Layer 10 of a small transformer language model trained on English Wikipedia (13 layers, counted from 0, width 64).
Take only the direct path to the model's output, skipping the later layers: a vector added to the residual stream pushes a token's score in proportion to its dot product with that token's output vector.

Output vectors of the tokens that the questions are about. A number n stands for n times 0.023.
"ר": 47 -17 -7 3 -17 11 -22 -30 20 -22 0 15 -6 8 -12 13 -22 -20 -61 -3 33 16 -31 -9 20 -4 -5 4 -7 -19 49 -10 -15 -22 13 -18 -43 5 9 45 4 -17 14 13 14 -26 24 49 -43 -3 15 3 -23 -39 -2 -11 -16 -17 -42 -16 -16 -2 -2 3
"rie": -16 12 -41 -18 -11 -28 -11 -10 -5 -4 -8 21 -15 -28 1 -22 5 4 -19 -34 32 13 -5 -3 9 12 -43 -11 20 21 16 27 11 -36 -14 13 -23 -40 19 26 -14 6 -39 -14 28 -47 -12 -10 -4 -2 -6 -33 -32 -14 -6 -10 17 29 -1 -20 2 3 -1 30
"ortunately": 82 37 -29 73 -48 22 1 -7 54 0 8 70 17 -30 -32 47 -5 -6 -40 14 27 70 74 -7 -18 -11 -4 44 41 -33 12 -16 -8 -47 -25 1 -37 -15 88 17 -16 47 -23 -47 8 -59 -19 5 0 -12 68 -46 17 -54 46 -8 -24 25 -28 -34 10 9 79 35
"alty": 11 5 -48 -25 -33 10 1 -10 -7 36 37 -23 16 6 1 8 -72 -16 -22 24 27 28 -1 -2 -42 -39 52 45 2 -77 45 0 32 25 -57 -76 -14 14 32 58 -16 9 -33 -13 59 -15 32 -10 -48 0 2 14 29 -11 -11 -21 -22 23 -30 29 15 -14 -10 69
"ailable": 46 -12 -71 37 -39 -15 -49 -66 48 -49 11 42 3 -34 -5 6 -30 -2 -7 2 30 18 -30 -3 -45 -46 -24 50 -24 -30 56 -57 -21 -35 25 -71 -29 -3 59 -13 45 37 -19 -10 40 -53 11 14 -20 -55 15 -21 -11 -17 81 1 -8 -37 -9 -29 -12 -41 -35 51
"ication": -20 23 -48 25 30 -13 11 -15 23 -23 5 53 38 26 -26 50 -29 -9 22 -21 15 20 -24 -4 -35 -35 -29 8 1 -20 23 -30 -33 -23 -18 -37 -34 -18 23 -13 -9 50 -15 1 -13 -6 10 -1 -36 -41 -3 -26 -23 -6 -12 -37 -4 -22 -6 18 5 18 10 -19
"fers": 41 -3 -13 39 -25 -19 -21 -64 9 -37 25 -13 3 -59 15 8 -40 1 27 -22 36 24 -16 -10 -62 -39 9 7 -9 0 40 -5 -12 -24 -41 4 3 18 -5 10 4 46 -22 33 55 26 8 28 20 -1 27 10 15 -66 -28 -26 -5 -14 26 2 4 32 7 6
"UTC": 65 30 -53 10 3 -12 11 -18 35 -7 7 -23 -4 -48 5 19 -5 -18 -19 15 31 5 -25 -6 -33 -56 40 75 16 -3 -7 -13 -22 28 -23 -15 -20 9 31 16 16 66 19 7 0 -19 -3 2 -22 -42 60 8 18 -48 42 -6 -25 -1 -24 -48 -11 19 22 42
"es": -3 17 -16 -16 12 -11 6 19 26 -15 12 -9 37 44 -10 -3 14 3 2 13 -8 -1 5 2 7 -5 11 -21 -34 5 8 25 -14 15 27 14 3 -12 -38 -38 -12 25 -25 21 -35 -7 -34 -19 3 18 -21 18 38 -59 -52 15 27 7 -5 -1 52 -1 -14 -24
"abeth": -2 25 -31 8 -68 7 -21 -79 14 -18 49 66 -25 0 -84 7 -72 -2 -56 -5 -10 62 2 -4 33 1 -6 2 7 -39 56 6 -4 27 -35 -48 -17 -59 49 69 61 90 2 -30 60 -9 13 -21 -14 3 36 -15 -35 -50 49 -5 4 -33 -39 -43 -22 1 33 36
"ctions": 15 -18 -33 27 -11 30 3 -14 -14 3 48 22 -4 -11 -9 40 -13 -4 28 -28 -17 -33 31 -5 -11 -27 -12 6 -11 13 79 -36 -14 41 -51 -22 -3 -14 17 49 -20 20 19 -20 35 -17 7 -1 -2 -10 40 21 7 -34 -34 -14 -51 -7 5 13 19 52 -38 46
" listings": 32 20 -66 47 -49 52 -37 -73 53 -35 15 9 -13 35 -61 25 -24 -11 -1 -58 12 -19 -9 -5 -60 -54 11 -9 7 36 -33 -45 -36 -1 0 -38 15 23 4 -1 -17 16 14 21 19 -11 28 52 -55 2 0 -47 -7 -53 -12 13 -5 15 -36 -45 -16 14 46 11
"However": -24 -5 -27 5 9 24 7 -49 -4 1 6 29 4 -29 -48 34 18 -15 -21 -26 28 -13 -15 -3 -47 -35 5 4 25 -47 35 -4 -4 -28 -44 26 4 -5 11 11 36 -8 2 -9 23 -29 -20 12 25 6 -17 -16 -6 -35 43 13 7 28 -33 16 -2 23 23 26
"iminary": 0 38 -62 42 -17 17 -10 -57 51 -35 36 65 13 -17 -47 5 5 7 -31 -37 -2 -4 14 -7 -50 -55 -23 58 22 -50 -34 -11 62 -18 -9 -8 -10 15 24 31 -48 34 8 35 50 -13 -1 16 -35 -63 13 -17 -22 -62 8 -45 -44 -11 -24 11 -27 40 -2 27
" exception": 23 22 -55 -14 -49 40 -56 -27 -20 -36 15 15 -7 -68 -40 -9 -3 -5 2 -27 2 26 2 0 -78 -47 54 27 -34 -28 27 -23 51 -25 1 1 -23 5 50 0 43 -25 -5 0 36 21 19 32 28 14 -20 -42 -15 -2 39 -9 35 31 -8 18 11 -1 -7 66
"cious": 36 16 -15 7 -43 -20 0 -60 51 19 2 30 -9 -31 -3 8 -30 -12 -12 6 40 4 -21 -4 -58 -18 6 37 13 -86 26 5 22 -56 -45 -23 -60 -35 16 34 -36 37 2 32 34 -28 4 78 1 -17 -13 29 15 -7 1 -23 -7 3 14 -23 14 -16 26 -16
"osevelt": 49 37 -28 36 -35 18 -27 -21 6 -4 36 25 13 -45 -4 37 8 0 -52 -61 41 -3 17 -2 -20 -20 20 18 53 -18 54 -16 -2 -4 -45 -31 -38 -16 33 17 44 36 0 10 21 5 5 23 13 -26 23 -38 -20 -54 2 -52 -21 -2 -49 -1 7 19 13 49
" basis": -16 -14 -63 -5 -24 19 -16 -16 -15 -49 -17 3 23 -23 -13 24 -7 -13 48 -18 -26 -25 6 1 -37 -58 41 40 23 -15 16 -39 17 14 25 -76 -1 -13 -10 30 9 -1 15 -7 12 -29 -27 52 -31 -26 11 2 -50 -5 45 19 -13 23 -47 -19 12 6 11 -1
"DST": 65 15 -44 42 -20 29 16 -51 40 44 76 -4 -35 12 -5 13 -53 -15 -50 6 39 8 -28 -8 -8 -26 54 65 12 -58 18 -42 -14 -60 -29 -93 -14 -3 6 86 -5 58 -46 51 50 -37 12 -1 -90 -22 34 -83 37 -48 88 14 -55 -46 -63 -18 -11 54 5 36
" ;\n\n": 28 -2 -16 0 7 27 -84 -42 54 22 -2 42 -30 -41 -71 14 -6 -19 9 -6 5 12 54 -1 -34 -15 49 15 8 -3 -11 -49 30 6 -70 15 34 14 -4 45 38 -39 16 10 12 -27 26 31 -37 -15 -27 -12 -2 -47 19 -35 -3 -23 -23 29 31 13 -6 1
" help": 30 47 -32 -9 -18 -14 -9 -7 13 -1 40 4 10 -35 -50 19 -12 -8 4 19 -17 17 8 2 -22 -8 25 13 -33 7 14 -16 43 -19 18 18 1 9 10 7 49 -1 -14 -30 8 24 -5 33 11 5 -23 -9 -3 16 22 2 9 32 36 -6 24 9 -8 34
"ember": 9 1 -36 -10 -13 -21 -31 -67 18 -37 -51 34 -3 -26 -13 32 7 7 -19 3 11 -19 -2 -3 9 -44 -11 17 49 -42 36 15 19 -57 -43 -45 0 -23 14 7 11 52 -20 -27 -11 -26 -36 2 33 7 6 26 -9 -12 12 -45 10 49 -33 -8 13 -21 21 24
"iscopal": 4 70 -66 45 -12 2 -18 -40 12 -73 18 55 8 -8 34 34 3 -14 15 -53 21 29 -56 -3 6 -14 32 -11 60 -29 33 -33 -3 -5 -16 -37 -43 -8 0 51 26 22 -30 8 42 -42 -2 24 -19 -24 -14 -28 -32 -29 0 -69 -1 13 -64 1 -19 -5 21 68
" to": -9 -16 26 -18 31 -2 17 31 -20 34 -21 -10 17 26 31 -6 21 24 19 23 -17 6 -4 3 -31 -30 -42 -17 -31 27 5 -1 14 14 29 -20 -44 32 -40 13 -26 4 14 -21 -45 29 16 -9 9 25 -16 29 31 29 32 5 22 39 6 12 13 -19 34 -6
"ushed": 8 -24 -27 65 26 15 4 -40 55 -13 4 40 42 -30 -6 48 -37 -2 -11 -11 22 25 -13 -6 -4 15 23 52 54 -11 16 28 -1 -33 -16 -18 -10 -34 47 -6 9 34 13 25 36 -13 20 22 0 11 43 -23 -22 -24 24 -30 -20 29 6 -37 21 -14 29 0
" flag": 3 13 -50 21 5 14 -10 7 8 -22 22 -1 15 13 10 -4 -21 0 24 -1 -2 6 51 2 -16 -25 43 0 -4 18 26 -2 24 23 26 -10 -5 -8 14 2 -24 10 -6 -20 1 -5 14 22 -20 3 11 -33 25 6 20 -11 21 7 -13 8 -4 31 -1 -9
"’t": 41 -33 -19 10 -47 14 20 -78 3 -41 63 72 23 -21 -78 36 -17 -13 22 -15 20 15 -42 -3 -30 -41 34 73 -19 -84 32 31 -4 -28 -13 -19 35 0 22 21 34 28 -17 -21 47 2 15 -10 -8 -2 71 24 28 -3 40 -6 -50 51 -14 -16 29 -2 14 38
" =\n\n": -5 47 -7 -22 -42 -43 -12 -58 6 -27 11 11 -28 -22 -23 3 9 16 -6 -55 19 33 -27 -9 57 17 13 -35 32 33 -32 -75 10 7 -38 -41 5 40 -24 15 -46 11 24 -30 11 -14 54 -15 -19 -19 -1 -23 7 -35 -8 47 -20 -41 -50 -5 17 9 -19 -41
"opsis": 33 9 -33 28 -42 -8 -61 -41 10 -42 73 12 7 -36 -48 55 -37 0 16 -19 -22 43 4 -5 -36 19 -18 6 29 -40 16 4 -12 41 -14 -37 -22 4 6 27 5 -36 -41 39 35 -11 -13 9 -4 -31 30 -19 -24 -39 7 -20 -14 -24 -68 10 26 -2 -2 9
"estan": -26 -3 -65 13 16 47 -59 -53 59 1 53 35 -15 -34 -69 24 -18 -18 -11 16 -3 14 3 -7 -47 -7 19 8 23 17 61 9 -23 9 22 -25 -42 7 16 66 14 47 1 -14 5 -7 4 -6 -1 -10 24 18 1 -59 11 -30 -5 -64 -21 -19 -31 -23 -21 29

Each question shows what one neuron of this layer's MLP adds at an activation of 1. A number n stands for n times 0.015.

n14: -8 -1 18 11 -16 7 -22 -3 -20 -2 24 -1 -12 4 18 14 19 -32 3 2 -1 15 -5 -10 -11 7 -21 22 5 4 -4 -18 6 27 -9 12 -11 10 -1 -2 -16 0 3 19 28 3 -1 -2 -24 10 4 2 1 -9 44 -2 3 -1 -18 -11 0 19 20 5
Which two tokens does it push up most, strongest first? "DST", "opsis"

n104: -24 9 -29 2 -20 -26 7 -4 -5 -10 18 6 -26 -10 16 -19 3 -22 31 3 -6 -30 4 44 -10 -7 -1 -10 4 -16 -25 -3 14 -4 14 -17 -16 24 22 -15 2 13 6 11 8 13 6 -35 0 -20 19 -4 16 27 7 11 10 3 -15 -16 0 15 -20 -1
Which of these tokens does it push down most? "ר"

n103: 8 23 -8 5 8 -12 -18 14 -14 3 -3 2 1 -6 -8 20 3 -44 -22 13 -24 11 -8 -24 -22 -12 -12 13 19 12 -13 22 -14 15 -1 3 -1 9 -7 16 6 -4 35 12 -9 -6 -17 -25 14 -25 6 7 -30 -18 -21 -8 -50 -14 27 -35 -11 -14 17 13
Which three tokens does it push up most, strongest first? "UTC", "estan", "iminary"

n30: -1 8 -17 11 -8 14 -13 13 -4 13 31 -10 15 4 12 0 4 10 -10 14 -6 27 12 -10 -13 8 -1 -9 7 -11 -4 21 -29 13 -25 -2 -8 11 13 -12 1 -8 31 -23 -22 10 -29 -8 4 -1 -3 -12 10 18 21 5 -13 13 -9 -28 14 2 -1 -19
Pushed up most: "ortunately"

n107: -9 36 11 -23 -4 -21 -27 -18 -17 -12 14 -2 -14 -10 4 -1 -11 -15 -39 26 -24 -22 27 -24 2 40 8 -30 -21 4 -1 -13 -23 13 -9 -26 13 6 -8 12 20 -9 -12 -23 6 2 -15 -20 -5 -15 -21 5 2 -13 9 4 -1 -17 0 -10 -21 -4 31 35
Pushed up most: "abeth"

n102: -27 -33 -2 8 -13 4 -14 22 -8 25 -27 -12 -15 15 11 10 -3 -6 -42 -40 17 -8 -7 -25 9 1 3 -8 -27 17 -13 -36 -3 -8 -3 9 -3 12 8 -2 -3 8 17 -5 -6 26 17 -14 -9 -6 7 -47 -24 -16 -4 2 -10 -9 21 24 -13 -15 -15 -7
Pushed up most: " =\n\n"

n63: 19 21 19 -23 -27 13 7 6 -17 25 -10 -3 -3 16 -12 19 -37 0 -43 -12 -20 -17 -35 15 -1 6 -8 26 7 -25 -8 -23 -1 -12 -19 -3 4 19 -2 4 -7 6 12 1 20 -26 12 -5 -2 -12 1 25 -12 -7 -16 1 -21 25 2 -6 -22 -27 14 8
Pushed up most: "alty"

n64: -9 -8 15 1 -8 -25 11 -2 8 3 9 13 20 -21 -5 19 -22 2 -9 13 23 -12 -26 26 10 3 -23 -22 2 32 -6 4 -12 7 -17 -6 -6 -9 -36 18 -26 4 -38 -31 5 13 12 6 -10 0 7 -15 1 -8 -10 28 8 -9 -9 20 -23 -12 7 -2
Which of these tokens does it push down most? " exception"

n79: 12 -20 -55 -10 -13 -19 -23 -8 14 23 0 -13 -37 15 -6 -22 26 9 -15 12 -18 -9 -6 19 -2 -13 -11 24 -11 9 10 19 -8 -9 -6 -11 -36 -5 14 17 4 26 21 24 16 -23 7 -20 25 -10 8 -10 2 32 9 10 -39 -17 -25 13 2 2 -2 28
Which two tokens does it push up most, strongest first? "DST", "ailable"

n57: -10 -35 26 6 -33 13 2 -3 -17 -9 20 10 1 17 2 -22 12 -4 31 3 7 -1 -13 -14 5 -32 -15 20 9 -26 -5 -9 26 -6 -21 -16 -14 -1 14 -16 17 -8 33 19 -22 -53 -27 -6 -7 -1 9 2 6 -2 -31 -14 8 12 6 -2 -7 -8 -4 -11
Which of these tokens does it push down most? " help"

n46: -15 10 27 15 -3 -21 2 -3 14 0 -11 21 15 -10 -18 -23 14 61 2 1 13 -8 -30 -2 -4 -18 8 -3 -12 -31 20 -2 31 9 2 -5 29 33 9 -6 30 -7 -13 6 7 14 -12 0 2 3 6 -29 -3 -10 -8 23 28 5 -17 -33 -6 28 -27 16
Which two tokens does it push up most, strongest first? " exception", "’t"

n49: 10 7 22 -45 -14 -23 -14 18 -15 -8 25 9 -1 -11 13 3 -11 13 -33 -10 -7 0 10 11 -20 0 9 19 -12 -5 25 -19 -16 6 -9 -11 -2 -12 -10 8 -3 24 -29 20 -26 20 -15 -12 -18 13 -9 23 6 -4 -35 -19 -24 12 -8 -12 -32 -19 -20 -2
Pushed up most: "alty"

n111: 1 1 18 -13 -16 -14 6 22 4 4 -7 13 37 17 -3 -19 -22 2 -12 -3 11 -5 -20 -24 36 -13 -5 14 -29 -13 2 7 -9 -13 -21 -10 -5 -13 6 25 -26 -18 1 -20 -9 19 -4 16 -25 2 11 -24 19 2 11 13 2 -29 -8 35 -9 -2 -33 16
Which three tokens does it push up most, strongest first? "DST", "alty", "ר"

n187: 33 21 24 3 24 -28 2 -3 19 2 13 -20 -7 -5 26 19 -37 26 -3 19 -5 -5 -30 -18 -23 -32 -4 13 -4 -11 -5 8 6 5 -29 5 12 7 -27 -30 25 -7 -15 -2 22 -5 -18 -9 11 22 -29 15 -11 -35 8 -19 18 -5 8 8 9 25 17 26
Pushed up most: "fers"

n8: -6 -5 -32 2 11 0 -18 0 -15 50 -4 13 -3 5 -1 26 -26 -17 -7 17 -1 14 -18 53 12 26 -14 -8 30 17 -14 16 -16 -5 -24 -26 -44 28 -25 20 -18 3 21 -2 38 -12 -22 -7 -8 1 40 13 4 -6 9 -8 17 25 -22 3 -5 30 -13 31
Which two tokens does it push up most, strongest first? "DST", "alty"

n61: -11 12 10 6 15 -36 -12 7 -21 1 36 -10 3 -10 -6 -3 9 35 -6 -15 19 -29 18 2 21 -4 20 13 -17 -11 -4 18 30 -10 1 29 22 -16 14 17 17 -16 -10 17 -21 10 -15 17 -6 12 -1 9 22 -1 42 27 -6 12 32 15 41 12 -31 1
Pushed up most: " help"

n119: 13 -8 29 6 -5 -6 11 2 -26 8 -6 -8 9 7 11 -5 -21 20 5 28 -14 2 1 34 3 24 18 29 -4 -23 19 -17 8 6 -15 -10 -33 10 39 -10 5 11 7 -5 5 27 -7 -15 -24 7 -30 28 13 20 7 16 15 4 -8 -25 -20 -15 -14 11
Which of these tokens does it push down most? " listings"

n71: 9 -29 -8 10 -16 39 -11 -24 10 -14 11 5 15 24 -8 2 -27 -10 2 -17 -25 1 -8 -4 -3 -13 9 -4 16 4 12 -8 10 22 17 10 -18 -6 -16 -32 22 -6 -2 9 -4 -14 3 2 -17 11 1 24 1 2 3 10 -14 6 -12 -14 -9 6 20 -16
Pushed up most: " listings"

n143: -2 -9 24 33 6 14 14 -5 -30 16 -14 29 -15 10 -25 8 2 -12 28 26 -17 12 6 0 -26 13 19 6 6 -16 -8 5 -1 17 6 3 16 25 -8 13 -21 18 8 5 7 -5 11 0 14 -13 -39 29 -20 -40 -24 -1 -3 -7 7 -6 6 25 20 30
Which of these tokens does it push down most? "ailable"

n12: -3 -28 15 -5 -3 18 1 1 33 -7 -9 8 16 0 -11 3 -44 -2 -17 9 18 19 -12 18 20 -18 -7 -1 -27 -13 6 -9 5 7 -10 11 25 -15 2 -1 -11 5 -7 -37 -20 -3 21 16 -16 17 15 3 5 -39 -6 22 12 2 12 -1 6 -7 -2 -9
Pushed up most: "abeth"

n52: -22 38 -28 -13 7 4 -4 -15 -8 19 -34 17 -43 -15 -6 -1 15 20 7 -6 -12 5 8 8 -1 -23 -15 28 -28 0 0 5 18 -15 0 21 16 18 -21 10 -3 -3 -30 -4 19 5 28 -4 0 -11 -7 4 2 -3 32 -23 15 6 -15 -20 -1 10 -25 37
Pushed up most: " exception"

n179: 17 -3 16 -10 -8 -13 -3 -2 -20 7 25 2 -23 -34 13 0 10 -9 -26 -23 -9 -30 28 -25 -14 16 28 22 26 -36 -3 14 -6 4 -20 -33 -26 -25 7 -16 32 -5 29 -4 2 -5 5 14 15 7 -28 -13 -9 17 -24 4 2 6 -17 -1 -17 -26 22 -2
Which two tokens does it push up most, strongest first? "osevelt", "cious"

n131: 3 -23 21 14 1 9 8 19 -1 -15 6 12 2 -26 3 9 9 -29 17 15 2 32 11 -24 11 -4 -13 21 -7 15 -18 -1 4 8 7 4 -4 -13 -5 18 9 -3 1 -11 -24 5 1 37 4 34 3 -42 -1 4 -3 17 1 7 -1 41 -13 4 -2 -18
Which of these tokens does it push down most? "alty"

n76: 3 10 43 -18 32 6 -10 31 -5 7 12 -7 -10 -6 -2 -12 36 7 9 -19 11 2 6 -35 3 -19 -11 -12 -8 -4 18 -3 -7 -7 32 8 5 3 -9 -19 -8 18 -8 -7 2 -7 -13 8 -1 11 -10 7 4 -1 1 7 -27 7 0 10 16 0 30 10
Which two tokens does it push up most, strongest first? " to", "es"

n43: 14 1 -1 -16 -10 23 6 -14 10 17 -13 12 -20 2 -35 7 6 -33 43 -19 0 -1 -14 21 -19 -6 -8 7 -5 25 8 -5 14 -22 -13 1 13 -21 -6 -35 -6 -6 17 -3 6 -19 4 -16 -6 3 17 9 20 13 -26 0 -4 -17 -46 19 7 -24 -8 8
Which of these tokens does it push down most? " to"

n190: 2 44 -27 -8 -7 3 15 23 21 -7 -7 -14 17 21 5 3 -24 2 -21 4 -9 -21 -15 15 -2 -8 10 6 -5 10 3 27 28 -40 -9 -10 39 34 19 -3 17 1 -26 -13 0 0 16 -20 -2 2 18 28 7 10 -13 6 -7 20 8 -16 10 16 -7 -3
Which of these tokens does it push down most? "opsis"

n101: 3 -20 -13 24 -1 20 7 -1 -40 16 16 -6 6 -32 24 -7 39 23 -12 -12 37 6 -17 -27 -1 2 -31 -4 -29 3 2 3 4 24 -9 2 -18 -9 6 39 -33 -3 2 -1 0 17 8 15 -5 28 -15 -29 -48 -6 -41 21 -21 8 20 7 -26 8 -24 34
Which two tokens does it push up most, strongest first? "ctions", "rie"

n77: -17 0 -13 2 -10 -19 7 13 22 7 2 -1 -30 11 -8 21 -11 2 22 21 -31 -10 4 7 -29 6 -2 -3 0 -6 7 -13 26 2 -19 25 17 10 6 -21 -6 3 -43 16 10 -34 0 -19 -20 23 -19 3 -31 -9 -12 -1 -8 8 -3 30 -23 3 4 -9
Pushed up most: " ;\n\n"

n134: 5 1 3 1 13 -24 27 10 11 -26 2 -6 28 -19 -7 -30 6 50 6 20 38 -21 -31 68 -10 -8 -4 2 -4 -32 1 -3 -15 18 1 -1 2 7 2 -4 -6 -5 -21 -3 35 7 31 -25 -34 7 -13 -19 3 13 -13 -5 19 22 -14 14 -14 13 29 43
Pushed up most: "alty"

n18: 18 -10 23 -4 15 -12 -8 16 -1 -13 -1 8 -21 -10 -9 -9 4 -4 -32 13 2 3 13 -12 17 15 1 21 -19 2 26 1 -14 2 17 -10 -7 -1 5 8 -22 -20 26 -12 22 -9 20 35 -35 -13 13 1 -4 -18 -15 -7 -7 -14 15 12 1 21 18 -43
Pushed up most: "ר"

n92: -4 1 -28 -6 -16 -58 8 14 -32 -22 -15 9 2 -2 13 -18 -4 -4 12 35 -14 22 -2 -8 4 3 -46 15 4 27 -16 1 2 4 19 0 11 23 8 5 -19 11 -35 33 3 -10 -2 -28 -17 11 -7 -2 -27 -8 34 21 22 12 -30 -12 -18 16 27 -16
Pushed up most: "rie"

n177: -16 -40 43 -10 4 -23 -11 4 2 -2 -3 -1 -15 -16 -15 -6 4 -9 3 -23 -4 2 -10 -42 -14 2 8 28 15 -6 16 -1 -23 -3 8 -20 -19 -14 -6 48 -8 -29 27 14 30 8 -29 0 -8 17 -15 18 5 23 12 -8 0 20 -5 9 -23 -9 20 -4
Which of these tokens does it push down most? "es"

n32: 18 -22 -5 5 34 16 4 -14 2 -16 -32 -7 -44 12 -7 17 -11 46 -6 26 -29 29 8 4 32 -22 -8 -17 -3 -38 -6 9 -11 2 13 -4 19 -27 13 9 10 7 -16 13 9 -1 1 -6 1 -7 10 -8 13 -5 -1 -10 -29 17 -9 -20 2 -2 8 -10
Pushed up most: "abeth"

n65: -13 -19 -28 18 8 -14 -17 12 6 23 1 -15 11 15 35 -10 -21 -32 -5 10 16 -2 27 -14 -8 10 3 -6 -3 3 -18 26 -19 -6 10 -8 7 5 -10 -21 22 -6 -2 -8 -18 -31 2 -37 16 18 -17 25 2 -27 -11 -35 -4 29 -4 -21 21 11 38 -6
Pushed up most: "es"

n56: -10 -7 -3 27 3 -26 8 -16 44 -9 -21 45 5 -6 -6 18 6 -22 0 1 -26 22 -6 -53 9 18 10 19 3 36 -29 3 -31 -16 -2 -2 -10 -20 20 7 40 -2 -18 14 -2 4 29 -5 0 -12 41 0 -36 7 -5 9 -8 5 -3 -18 -15 -27 8 -25
Pushed up most: "ushed"

n9: 11 -34 -1 -11 -27 -8 2 -9 6 -4 6 22 -43 -8 -16 9 17 -19 24 -18 -13 10 10 23 -18 -19 -42 15 31 1 32 -22 -2 -21 -6 -9 10 -4 -35 -1 -21 31 18 12 30 7 18 21 27 -9 -5 -17 -20 -8 -17 -11 -24 -2 -18 29 -23 -13 -4 9
Pushed up most: "iminary"

n154: -32 5 31 16 -15 11 -4 0 9 27 -20 -15 22 27 -10 8 9 7 -32 -24 -9 -18 39 -12 8 -1 3 12 -20 6 -18 1 13 -27 23 28 2 -1 -19 19 2 -31 6 -2 -17 32 -10 -32 -1 7 28 -19 11 -12 -11 5 22 18 -1 12 -23 -2 -3 -15
Which of these tokens does it push down most? "ailable"

n59: 14 -4 26 -13 -14 -36 3 -5 -13 -4 -16 8 -17 16 25 -24 11 29 -3 20 2 2 -28 69 8 -31 6 21 -3 -10 -6 0 -5 -8 -14 -14 1 5 29 -8 14 14 20 -10 12 16 -23 5 1 -4 -7 6 -18 37 -22 -26 21 19 -20 -9 2 -6 -9 3
Pushed up most: "ember"

n45: 16 16 -1 29 4 23 13 -15 14 -1 -11 -12 -26 -6 8 19 2 6 -5 8 -10 -2 -1 15 -14 -26 -9 -3 -8 -18 -11 1 30 7 31 2 -12 -7 18 -23 15 -9 12 9 12 5 20 24 -45 -4 -18 4 0 -23 -2 -3 -11 6 7 -11 -21 -13 -27 27
Which of these tokens does it push down most? " =\n\n"

n21: -12 22 -24 6 10 4 -21 11 9 -5 -4 -13 -22 34 22 36 8 16 11 -17 -37 -18 15 18 -9 5 14 12 4 -1 -19 -5 23 17 0 -22 -2 0 7 8 15 9 27 -9 -15 -16 6 -12 -27 -22 37 26 -7 8 -3 2 10 11 16 10 -19 -18 18 2
Which of these tokens does it push down most? "fers"